Layer 9 of a small transformer language model trained on English Wikipedia (23 layers, counted from 0, width 128). Numbers have three digits each and are written without spaces.
A neuron adds its activation times its output weights to the MLP's output. To switch it off is to set its activation to zero at one token and run the rest of the model.
A neuron's activation on a vector x is SiLU(gate . x) times (in . x), where the dot is the dot product.

Input weights of the MLP neurons that the questions are about. A number n stands for (n - 500) times 0.0025.
n36 gate: 431797525470345490578529646754555588516493370384435796493556220550393384578358529402497474562628500559459428474659608734600382632537579890517451385348636337467464631358467597494391566474441430393368555486690396564628526422563464315477461494609422397374408638452692381474421477484643475483429564500410565563444343490503323375411642543431404497523631584465348500513642601637503543567517
n38 gate: 422615396333621479252554594426535644577651354536539475407449440646549352538497453451394600565554440426523457536619733449582476500618463532611453547488634594539485461373524634445485693569390347454440544512506757584527581562546444610618503328764278423535395491383712630377321455565456593587488544413552557443512491450339596629386500449401544386524576448515275655439446377509389554478582
n50 gate: 414413595539419509434563368522500269647452413618374727468573236442439506434596488555550450553640430531448509380549714694747475428452527509480419636526625663666759408443416625485369586390538286409573522575519590651516484459427466578406478654385338403696282441584419506686377621334598466582386448484461481663443443513374322408671679503538420481544469458571400657463468588465471490633462
n74 gate: 491321450575488428500482275533478503518417503509177562592461561506562546566464649444536679364439442494438395406479481588506400663525328413403491313598472657433409445589568629722393363415461404562607560324652481541582476356347512614269423636357446506482547640426578497681685482590521453506425388645423388543442467452563383384424428660552559546482319478330476536550552458597738552388478
n111 gate: 450367712494506497431553602553460440450307557509220503459594402430401503324478503619590346512368633817403434415518612557713597312748392392584423353497640506465400500503286583422541554566484487542516512665559471613685475481621420419540432671583435617654330525574368549613547620587421692539406460650630537361610669423528507494296619608623421563391598494439485473506519437559552500465576
n112 gate: 569550367481541500434590373557396557497560612509464429458500392558506651527415509420459488660479512488622360566544485416512368506585442559599633526566521679479345503497323485650626560497455573347361438797382561453593509686596302485497568573550429423656462435529509727661739506479602628429522477488500497630590398467553699674650583503443579605289343528280589456558488605646586650411382
n167 gate: 561343707449633389427500574594619497530380366460619481614424469407335448346293560506591419552509475488571280610536528746481445639363491689494521578574503528441524524577394543639432380646561444600481500370713306515365408684488651430470200568347385539440616470344563509482598497512295438595598390518478427485503488539533430396491437401596500469597482509572279670603528433561390552664512
n179 gate: 563408607479511355602560465633482445483606612589630529480381657445529617511444444544536304548423704432439620523381407397359486591537325520515430370563448727657506579446523555467449486353641340532563531406447309641472449410618500615478467412600587651383514344589512576597432531463536547447520461537549576176560438461472651378497322460377339546554575491475660442514340591517491431485494
n180 gate: 558485415585563545394332330403519488560531311543536484485570442398335611470611318575413512672512759437571541631506350543460567560593430557572536649272528596611497649632636413515469534533509597590442305692470376473497473518447491579316419562745599491437408467392575512503692313551604657699525476716534312740644415660442487570543497611534488402530467562413467530435426540527572506466679
n183 gate: 490624618482607293615561603253668445487606610524689590667436497459417332530627384507584644460391490412431347446592744537448340556679497597507399526438541607497710632534327479359500520446476528722449597349483486698391374560520195729617490639447443634527345613577350460576310510342625503567273388493310595503380337386500511531497458428479407510402675354550500457467456598784472357497366
n207 gate: 354422455599555461407775487355406338474523567543582395410566616598436851337624367510637334628517463530622538348532497500429576476473592516633451426617382523687553431427402372513490370411533469432570402644588527751420457624644510438543604497506493572656510350539316771633331430441600580541674426563598503413477579421322665533726432436433397680391590629451451287388423606517336407558295
n245 gate: 622683438487662491418543475600622471627743420571406628577524509478522485395491381475389557542668494310577517549438613515454479428497547650396651551635590414528606281402453531474500531834497385547509542547554404577439445614388295690563425373649271653572518401605412458598424723515598530525340411567311497423525677521442459454448625441521378672352512463440497613653568561418415503550512
n288 gate: 412687304510561362326450607503408446438456484283553465368460631433484469503512518599506343692635509472509551662530519275494428580481365678593605406664544203585385435403500579359475716575336564541481475516295503633357484355732491580537393518546558494525427583576503549518341469336491518423622312702427571434484484632565568419431580431428576516339406424466358667521619366553445381397563
n36 in: 649384516336460698597601541547546439620697784711390351456473524644551711463550361566304371503527398353369394503624455422435689740661526470580520487578432449575577524575644380484588429584594424596534404566556490667510470620438533413570685667662527158662438467520642510372503541560543641524448490544729436575422325470433612406500666469222382520577319559421697595477317635520517531521415
n38 in: 478463561239615425358472632462694640434462378663544568634424319593513513438401280435653506547427532547552548484408575710535358526452388559402384522481603599535421525532410458524707688405421448506407459516606674586522627556463656616484516540643335618603399512407402578401503567585534635533741263342416396567637547609440599560551386410398268519469417526382281528463465415475389720663625
n50 in: 497366466381486449691524744493577570600525373391725557517389472440730381606661507686507641286189289448507350378564482563627476597422500428030541232342440518658552552416479472299447462566673447354454654446531475598517441363614569490390428514500610593521517377684546541633396626483514473507593378486670562605654455304521652301326554514454401521531320479418521374634461403569500374500401
n74 in: 548493450712476507739589448398619428510541576362422651545524555358559517665627744539608688395459693459424425517547335575587315553576424413623446457469410676335493302552469507470438589524459479549445436546658420583715510480381608480483480407634503476493643748389423473911534452534454404341254414476406561455373561682605575568356416486700413524568357430624530713348583582711486273377355
n111 in: 350731485468569500518418679482468383594309494617397447528457396488453577449623446613449563585420380603438678537577375497568531572522456446623660289525485593525424479561478497535426488625491497304595422494338425313543567509535334488461617595455539515647553458330513422542543362557654547585569509348565549343592677310539278616332418768386351595582414537461397527503380567272557690553413
n112 in: 491467655465533279663432321543754402433506287578525595525475596459503157591561606506591606457292597426371476392593490475519574494575283451446445488528569365534435559407604594387441488423328386402556540446297443425525522402599656411561491470582381445381536579639567308425546519472701512254627488423660472456469519683417545491450401550391509640537413491567491334420537346411697562544409
n167 in: 552558459665484589458620454600383472364447593424409487562591628500268651372292436627359542474536418422547693445475560755589438507599406734503619227582285457474409559493543560522513487636438507370447481433606663506503608580642481448439388459602516417420690692337473356363715565532386377618550440666526351549621435535639365555281701302549421513380506656554400519613526422354674467570500
n179 in: 577494332470547541426500491494466457362461512545749570574556438473515476515436523570535474559275455450612443347549394399485550387629614416463442272503443620521547644512425395557512527406544470572524733494483594598426606596571681755485494434755413616311446277622476596477459589362468388375515411577461521449450615512321494414740321622646563476632566509590500494491357441588634509524536
n180 in: 436384534296519450535567481345581445642262380394528386526544612461529545462575528395604557386343609570358564580550533583471411451607476278697320497793461390423529443413646655451436644573563405484584500803610520562704481368300550611383578618575544487328481500659471440559462487554441580652310336579697602551769430582554513621573490655526525490503394598394601565503404373522674471562555
n183 in: 479382387585385567342500490517330688248441455597336535524503559423314559670459584518375612326593490323450602428400285538531490344277659459691449450663570364348490280306437514464600517593473317437354598560662749283548514524573510463408638440500507524530493446547620320446579427623280340340518380438549589396548613527442421366531504479625574296633500511584255668623337455342454355542733
n207 in: 615719559645606426536457413700466562518583413406757456789203496354588377447454588489447362386323547536309627600605511388631453515405269370333425430486329584449436450601496536573460532697625467364475603389285621315708540475403489393560556385377514613412667645409611288465536532617343549429489528410300668645457729546329444726647371540348521493425476595700628689531457410654637637408576
n245 in: 402629555333254560440534415503653477493463558554456673578453744606407446473622596503410384580361524537559519544330369574305551737459542689462500372459466596391540423605438633393280612463567434548636603479474493490372615400490553593517285824259364550563680616662452523339699470513477415497344435712425711602429463407540640594541365565524513310433493528622553411432463618473562510649176
n288 in: 698479449573615461429325363427432488488485335512460642540433565441647664542600509513655436671380438662577676503557270639531405392444270452433491512457672522599500583395309406299528389417420509465571506478391503569334331555503418412385687357343479336657512364446487539668604543473601503510525652580441524509664479433518519494506472596488386617506530651437521638542271362512443676541668

Output weights of the MLP neurons that the questions are about. A number n stands for (n - 500) times 0.00075.
n36: 688593516472665796479674600543399574961517526579619477349300517500488401377753410562386513649279268401569618423437681540485283575400521550587447634903518463418332408615668644517372524786661395469485457450343443738614492444500359384480531422355200299622395465352538468765394456452370616555380384676465606779538638667312383488488375544677596626596296483570438608445614699756662665643656
n38: 678535485582496474496600652258345504640523560411373693356528458599618620657412363435754512620340626199297598436382567235303417507477685531585406694548547371900610341204609462460721632440403430590574385511681380471357275484265581639701525448365597463327399347567546317335472418552412504632435489373514405462436688547441440583541321611549411493821704496576633608662362442411478483492424
n50: 500840476480545556584542205606426443595467513413763671677377599492508576449504423377437467547694587431694677576504600229573390367673466492471483610543180439150594537723371438339436516260478274469631530765285444370971550715495578334584566629564250679644593616444579236492606518835547710450578456674351579598553547508615352524488504559344464621519591525500496619423708611492594486450671
n74: 457168434554521405560630530613671688646783434540360505630648644539787317651500718664869300668504621538386405529530385282729538327462331437191446595469363517420462568663517500770612380492660466452508617338613525403634534681269416356721409478722212357438532389537345451669764594522673569586470500202492384794613443654508393425500403459631475753618521424409454580551477390393496906564676
n111: 354377465582685319541500536525462444419408559517504518342417504322669585689408361652512585496595428452683693602705445542628703331391368428742598586685595155540643480591223601479455571531593251458625450658384630696432833454606319762473614357467610360622523576190268539564603616563427636581440321591377544391322672707438539678355379693379333347589557741462500629304441624610327567472651
n112: 533399362519701677600423535504601664417445517634439470258618464623670435637627582622504282522832308731522485519448634447603547387258658468544538263591600574430703600570787334358601442592400663593561577544622183406621313578565433586282637125683405557507615624443558427662459525492387485616302473533236431611587451245519342581465374477558607515468587354355445780622489543544319474608281
n167: 387380428148265293380723423723521345628610607525565509353548504514399522444675426656795382300301492488475523435364515556452574406370488367284425449709356577496570512566587335617457446538566617027450476383242500489304425566625437577424437496678484390359552595542608618355202575750470568444642481482482428385460688489663798377485428723531492343550453578541586473339601563611369357675356
n179: 399675609610395380729448450801481601561626614559442749433460268439537506443594719371546606467471496490601538691274653326575396567532504447398723617280494407437497617507436534601504493370776234470701370615586682534485415493396486243531375632572390340590457419561426391423626500343510412401465591262604571466403628539453479448398616490336520550561556584467472651426626518202490453401292
n180: 556414606547456567693766471479663436573548302632549883589579476589612422508308524472496419435533530376470524582521406662308588627694673399456547565222676361360564471623390244653558615543530218489393620523521650581538659816293496400383500580525665613789663648263548516504508483630515516533395632356271530548582735421742567496339419562574484538280682403553316403754396677169485732317265
n183: 379602560784496549539454335393154580563420311565504429360618442585474415406659291489383639612510565390500661463547504518514735474469598722412288278412410682413454500568535267615585613515536650525287405711595308526663790480361469369556370440583424470758464677481746437504504545464653430539296533525778574279444744471422380360556458371444511533749523335493500742801690462628471581457523
n207: 639601761408618681645368443577609387496449376162308496439301282467602435371488500622472492645475521402504423435452519761382215756686484567409316496442631601465441432574288359313308434673571373414334634537447430526621552434444516533676262578598334198485511467454363243445776643438827606528449580701423493659318554374389558352562428378515726447670476457485574512793623480400511670572613
n245: 373460735492449305365471556581575716582613525612388773448516516482526511460455674473413504253284331651417596770348485380485600556692516504657425550263606631403392457689591357576500558291512706493340492438480672444454350373628317532330533431427451424328493316451425717406600508610760756516559575772533579801525247416307508638458579639310462244355535520559481398751554633306303500468361
n288: 736591355314589445488327805533281392484480288628496509151729682578446641413735344524422602557452363348421405394479398368545532268386454387666796622614504620460308586408623677675742436268428625374459804625442456376534357305606710341371610318475606480496485538235422547431687526584519329533561613485624674452627656458582255416338407512555520550340463427470416500321433177668542500480556

Each question names a token from some text and the token that comes next. It shows the vector x that enters the MLP there. A number n stands for (n - 500) times 0.0077.

Then comes g, the gradient of the next token's log-probability with respect to the MLP's output, scaled to length 1. A neuron's effect is roughly proportional to its activation times (output weights . g). A number n stands for (n - 500) times 0.00073.

"ment", then " re"
x: 670602455626540479644702465666686625578664743680487584357590605441403426552599654279656601618551285637605485597314442488551443427669684480467671553483401691607533421491633468353607425399492497588739486599418718439417440429661423499422629577341551585415609448438550642659489710571480415634338411525510487258385580487482658499635439579504392497348504682595364605335465521664545240663402
g: 565338438359528638531458387557412536444397373653694469599612739424546345600740324513454583533465591404678366708351667635597666250425464659609436706696461568598647312634753364606529453502429381325305908705333616445505485402550647499465641529433321597589485601663550562367310552560509415422320450546463481450395569584558240484471672645448503449509281465547545559418361520459430450510381
Which neuron, switched off, lowers the next token's probability most? n207

" the", then " h"
x: 534569539502395433520422724728738485581585663340292617501197583373491470483578497479683390564413395545496246547431665328420309396641480475394637601549556553529484509494528439275498449406328417518524537459368684486515259452602444439493821461595664632217593480529370527405493353608374399557625425434448465605422382670623625534548561660422553492208571394436536526117311639466657449556584
g: 450593559626567427447539719728393467732184464347368580584440398352559317528513697407422397499509660606527335412418513610574541550499403374488414439633276483368503736472590545389565491610419813663370565464417597660569652716438577485219435357622659482438366513542602585392656690587749301298545617413517422478383444410569536454424450350396415580687686519780553492274589577427479349542528
Which neuron, switched off, raises the next token's probability most? n183

" was", then " the"
x: 561405529775739591455731489605585747627580627492431616398445531182455555501465509467558531589498469727629317468535472347514320394585608556415628540575588505380432432436695518398368549474574382254467518500555887455487469543381593384504592555380663705482645613463479459375489514552486183592616366432485474353530530526723720518398549653474388525367332531323624319332407634583606631589682
g: 549483497498488426650475455589390688288329484564576464543684338486572398480574533534456391666650641547701550407467681569567491538608724439609321436320746427572621380666496350581488496483489594476512338505657435599629568493469573422480362225282582614370571524504461424718189670417515478386501348587268541559572539561570591544350750383829386499498402547300804568631346486775347450423577
Which neuron, switched off, raises the next token's probability most? n112

" is", then " to"
x: 557399453635617556417501365761667751610630634578432632407495679257461575619480474575558368542517471712611378511594385381433288399531712529329688553570693445381402340408705598356373571471609367287417473475565819496466451514424640319417597534412664671473648560518475417418420497467399281598659328488554565351604527561607731535439588608478539626344497483471454264492399560598636562492770
g: 712550359423557475450551388506571474736518489473211530551822737431596235531410354591459348447409625593569658387348559471503564574418361468460525362451327594498540835521797549731650530419584469673756673559505645742673528452636600413429548593382474357402595630369376665345684496545516403546549446528600286623465638689604409587474517417423574479444550765578586491605481603435615371485439
Which neuron, switched off, lowers the next token's probability most? n288

" per", then "f"
x: 484467406541309666638620796591575642502454638443667617319329572186457427542476663442691384565682527625573405578241438446570312300494626557414559445557538518657561440652477497356552502446422563609538501598445777528480349545198565186547574512542717528355415569684629414438522360556462364490547397420302343315392430382625530429408628568360484699597669470433550429361447501540412510656736
g: 742442517645414468420656505706368554538709451538216522233671665536412280418559572389654407584631450504488434688702389262641431410543500585180511477269444480505439575416573475551706474726538486384513635504598379518471517405481708514346502577688528506432315487486534314655508422579641431553753369474488569463277466675656459451446537464333613623449498508667702405416420311394518258351356
Which neuron, switched off, lowers the next token's probability most? n36

"ond", then "ary"
x: 497431333596535491615501513565700474669450478543679561598526456437572408580351671527476538564512560468485210582508733389626257318423465514473592569521376480519499465472517407382539498435473438552479556555319754523470279638585524598540703717351682742338655404225408730550495606376416400622526562279381380554345443514524658601333622531272540635344645622545702455102400452465454467567528
g: 409434352550433582698495273506523578387209491369470338546465562715419583311740794645517475529459371279601487416618293589601466653221525558524575454579392510371714320622418407615314502502434593485544588592223481244745471520421356599450676483689478432717411372469341420483347647491367563507495655485454506473495488587389667498627661430474689379500640570365600562341564520533513677292536
Which neuron, switched off, raises the next token's probability most? n183

"ated", then " ar"
x: 501447388688672632505554581696576552487479518576470673560413330493367654596393459432710484648379466498525435629230505519230365559445725378318661605424543383477469546579504431650548401449534521355603631481336713298578598654730539241445319548440507396427531222431413654531351548462360391514521398587513459764367442730611551505307446494508366578364570591567493530341589566509761544807597
g: 472371484449251314501504420522300538412582461232429223567546456338593500466333476582556255508586489477549274578340556467395516466348470513311460268538407619629577555416568651541512630490609507405486439502579412509595559592322748643513563370419561506441532417627408514578233363259523425485397594504352418500451352897741583457823446365643570760581459326330471607556426620654360528510421
Which neuron, switched off, raises the next token's probability most? n112

" year", then ".\n\n"
x: 679341334495553580608416722771589655654493599505740643510754557349438453476352524405696624434577423723654312667354470347607467367494593470470620595548538495608336539620590428413538440480637416544606515535532722482569485567584643548528378546371638696360732478473385679516446529353524352614436470296391350385409730452541434299512621554337527497192677536427544485333340540312532464548585
g: 433457364576613307672471498596490514707497547517455455173842398511350658577501454580407668383601592503397678470410336621692541637354463582611647435511415526512641709274602488448467399439360413602584637670476424450369550580393815527556603509517381501354191474473664382455484407384326518400552532450177375515757621624456443348455474307429308561692432466484457537429500391600742409430508
Which neuron, switched off, lowers the next token's probability most? n245

"ou", then "te"
x: 338700442583426465416535593565478595555497422617309622511428457336544497501475615551568384480442479633369716644510516258501211443519521407436509366563598522538358461583810425490358334381420528717432491583395779447566399520546452182530519574364631594516555385462404618535732424271442562452712352630416531341426568676558489419362661639452239349471557584413383578368314420305518616381590
g: 406562625517540438508423705590494424427644615563392638579472592648702484581469554489384644645292682348663536344648516371411412597619268568650624562463442361662448630711514473463594442399640511563494498424590458600470324514618439550503533519523602296694302857592328518536480624526394744259320389606476438516394527798390426741536312622677535524550311627443323718332485513331634397566515
Which neuron, switched off, lowers the next token's probability most? n111

" ", then "20"
x: 397661396562676497593469570666679706479612869480387511534425612391594444525502583534656485368380529644474487585408558487634301326490557554459642493397454517428522644633610509399539234313379662450472449578387903593453346463372574392514701519525620502471651447473517623286399498489444582682650377535576593385494579825374490596529619475240530619551534343568469639433446443305502372505757
g: 281493404360345808539693436574592437503561415387359450582471368460474590911572490594200487572581397331402508440461496364593617483475491546477445467516535625765612392510556226485448288396664672628495434395491428545506460557363488536767663461363260607365287579521570506496491361473244579252425466557450544478514446454442380684387506573674520552470407519607477523618422629480331435114506
Which neuron, switched off, lowers the next token's probability most? n38

"her", then " is"
x: 479424472705568445517575346473600488463610477706370641510704629453587481492413472362817507692618402446530504586635496366569471378488703506247517686502569562348389429388550435344701295279704406533410534484408570530359232463713521372562385662665739577350539311653375624373532716453532599564405386255491498491403502555714634440584523471476339491527526559516621642228330489427564450672401
g: 593665565661711424493526194523401440556469538331469490566465598529765428489622277563432467682403607498468413585551615423366698585738429393438552361276362408692572434551579558523512555445574439313430480377550647462773342783392724425521429365507587440313432456376304376647576379375500557513561480499413481656335400722549535396389493418412500314593575517502356698843307371445335426406365
Which neuron, switched off, lowers the next token's probability most? n179

"es", then ","
x: 587573385548590474393638407656635452694443689709440690509605565372511503587500439491646644622440358552408479551424527354498495503485712623505652452516507784437475584370711556606535349380898578560642371391464764508485435596473579409517479551542721454379776512471587507520494458535474252592622383677632528503401551498545746549359572531282355520527600579480462742380497639499656486818586
g: 498532487474389494305443580298603551271425432547742512778466271540490563715456586494484677362627665388514676715542230396440551322392550505500456704442475456410317483549497263767575415459618665703556575330621408546542409504510606411614511320494495649512307512558550506494611604509467342353577683412477608570484354483415480723368432598651388257465293514348517611225437407345416388334646
Which neuron, switched off, raises the next token's probability most? n167

" of", then " m"
x: 630456652618395523479615494707564846513455704527500608416433595398571439508369638565841425657665265588612279499501654466464489333505426455501620642513782610517464429613695493365470495448729646320618480554570745512388332529388305388442716505458554483489618438465332349559401403700575317596614274537513510630375352609477423610477571572530506449418551600561606545495354634477654530606596
g: 608556501585582449414624477339656442603612416466309482631026838463617410237359524545489621343357556625487622566422467394543449526635229571355598470663526547391436637473418537566413545450496340379524491487470502646484500781460470423562701599797650556682770608375618477488747549508374457389615652405537488730410386476520634482541576602388496456461548521622482244383658340466494433544512
Which neuron, switched off, lowers the next token's probability most? n112

"ement", then " of"
x: 588588354640462399583676404761575619607674585636588746483645459378541471430614502354746461579655469668657459548452654505339522475690741545370607783491487685599581490467579428516593460249572657514670462426448766477614517662652459485303408607495517575455728321392568724430357503490492381550615300463560466507518572558518638489441441455303250300497460621457479659436420526500643361660538
g: 429574458410416520509385442597379413326473382653529628356521616360670586567395639579847279507410495494370416810436465593446344459663552550315397553571533376628539530520547151295486566555476701580485367455739468417307206655359364480464559532466486418350543379394520455428604395628629497456391241512573458431629716377391776537402675666431447574426503507452469543747529442473667433584285
Which neuron, switched off, lowers the next token's probability most? n38

"ub", then "a"
x: 606502455527339563614484461704448659562495449709468547536594619344688357330530604507489391631495539454316381651331635446629381331514570603392617567497424362562491400488645447561479351252481567681862586629412653380444320619245591459558464528342723706228827512367507526447696399440666617701486340588616442445518530700624584343525457610490384404515356504519330413369284470484363542624557
g: 498312584576244561793305159237652617176577454635522331317473657475222422632451339520472466442494485684651661440486572561384545450438430770607491368508490581535450320487539545422544611383477565464585638581533631445548764460355416601507579555620361541568508366539535570541545225432309454517343300613565410331665280432509497432603623562483452363531576255478557421420491425433644593577469
Which neuron, switched off, raises the next token's probability most? n180

"s", then " a"
x: 449504465663417446617563380757480464549469735621427678627668534446439479411419561449650522557400639429528310470517518406405496464687640444616592469387594735619365474357621543606593446317777271551553386472447776360333455558487726179559522561489624788556509524486473596320464406488485285614530436502617419406476535476444480468438719597278481427594541433633597473544319677362454450737641
g: 457630501677484614482517511739500686640521384537394410469376479371593437540532283443298450603468356581547536466542608633309532536409426603291461543640376628477505312717469415461210427573504535452535389365757840572407663500260387262543542453542597344625380629279334423635550421720333617584320225485567411527666467367781492552484518659590478648500578556651534580523261432440482553566548
Which neuron, switched off, raises the next token's probability most? n207

"w", then "rap"
x: 327722403627582519472589708406618469406473647515331519580523506477517502386445456332562560575478443396650508452375719264573481265485537574418795647625498562406397527452616336469537563467221586536584588405586738420551312540417655441444414428390495489299496538622411399447545287580229537503447497498511450449371677836376542737545638618553547532350569322462643444688427530183547702467662
g: 476366335663490630391449340437495583629388320499376672398647456469606652553388469420435695566425616562553347619590448545668669349687375290491638632348493424601655624504649357478594573483192519388738508251459551331349578619308452522379490475530542506540272203667549468410560645617506477722433495430350361566631688614792342391410372642680357472397588452587569503508574666632546572522578
Which neuron, switched off, raises the next token's probability most? n288

"ife", then " have"
x: 551348392560413529546710505764525588602553576657626631450496388437516413530388566584687485583596391587626589648400535348626512369540794469381364679542588509549479469406560529459583573399740562505624395652479821618381268436496559411492337668602683525389494249493480613391341519601611553604559169323515432220512582353587624546526453499496417578366765401474410423292345607369574581643504
g: 567575640628479307441750469763495526528651762422364509496584544537369488413519630511347531426488536533428481519443329520513496527525352642556584270449533658599253446475540528599396639584582435592551550619381520474570621377487722596521546312628484633894374677642574326533796555486638558462452515374588591578264285549719308429344551472639408384656449598677374541213426732488483407546648
Which neuron, switched off, raises the next token's probability most? n38

" three", then " t"
x: 637436473738460465594502624439624430635362617574592622444370687438540556472312635537792516630543682503465322662399684508554237277511510559305624614608523406577499494543534490406600497502548504539570461429649831456497364614445580668616793725525628578386525494513426619333471469510415454542484374238426383487419553526566526424437524630276505675191739541528559419217342477458644404626528
g: 440685365462692391610599356516498383641273528785484512683549393595337460563309649317389425378395607476512426619183548517495577237531451489397479318468467537460405363484514661305545527514486479332773553400458421547553351384689453530309456511467370347664596527527206456492352566505557479632502414598661302553642663567326414393665608640364430480492536528377377435462403682201716586626386
Which neuron, switched off, lowers the next token's probability most? n183

"all", then "s"
x: 529611437501541669528438393560613256667572486669510554426717643343533455412469620358497372536685397673632590544422583300552613415413669384308602521691592458574602414519518440456458487507260568447489476509371824538624557525381625360583434538352623465275911454229504585379356471608453568750567383402565624468379538508390625294442699456257616499630598393529398577377378383529410435665528
g: 429472643333459282485650568752443571720416533500349387506479409408659483583476544711532675425483460287169568385679497675565534519377645620464465501496641626663477365536486622569252521356506329371667478169622604288383770361588515491443490528330310449390567679501609444574581537420539376513574600430383359529498551411594331680484440535425340415317553629557323470322499458611738641687481
Which neuron, switched off, lowers the next token's probability most? n50

" Ch", then "arl"
x: 482488366683385578500574484604652560443741553585555573612462526493606485411494604503641579409476342456650490617512527484486301422724569592495731536452554570426402411510479392546417470266494651637309535641596808512561459532288616335616768548282658545354771490515323592444578390412272480635691424336474318334508564616629508509580653441243627484400740518453597439445308468246552574606665
g: 734439419566682561410746432462615366433568780666560556558645350501341436401432503584531627496554472469321505334484462377439707658559425574504462482497621656735475517482467636400498561602617533511497438377360851689415533455231361507717483531217357517517393720470562399577681535527563426678557396557611525617330643528662351342394551641339727249540614578543416364438407703510701523444388
Which neuron, switched off, lowers the next token's probability most? n112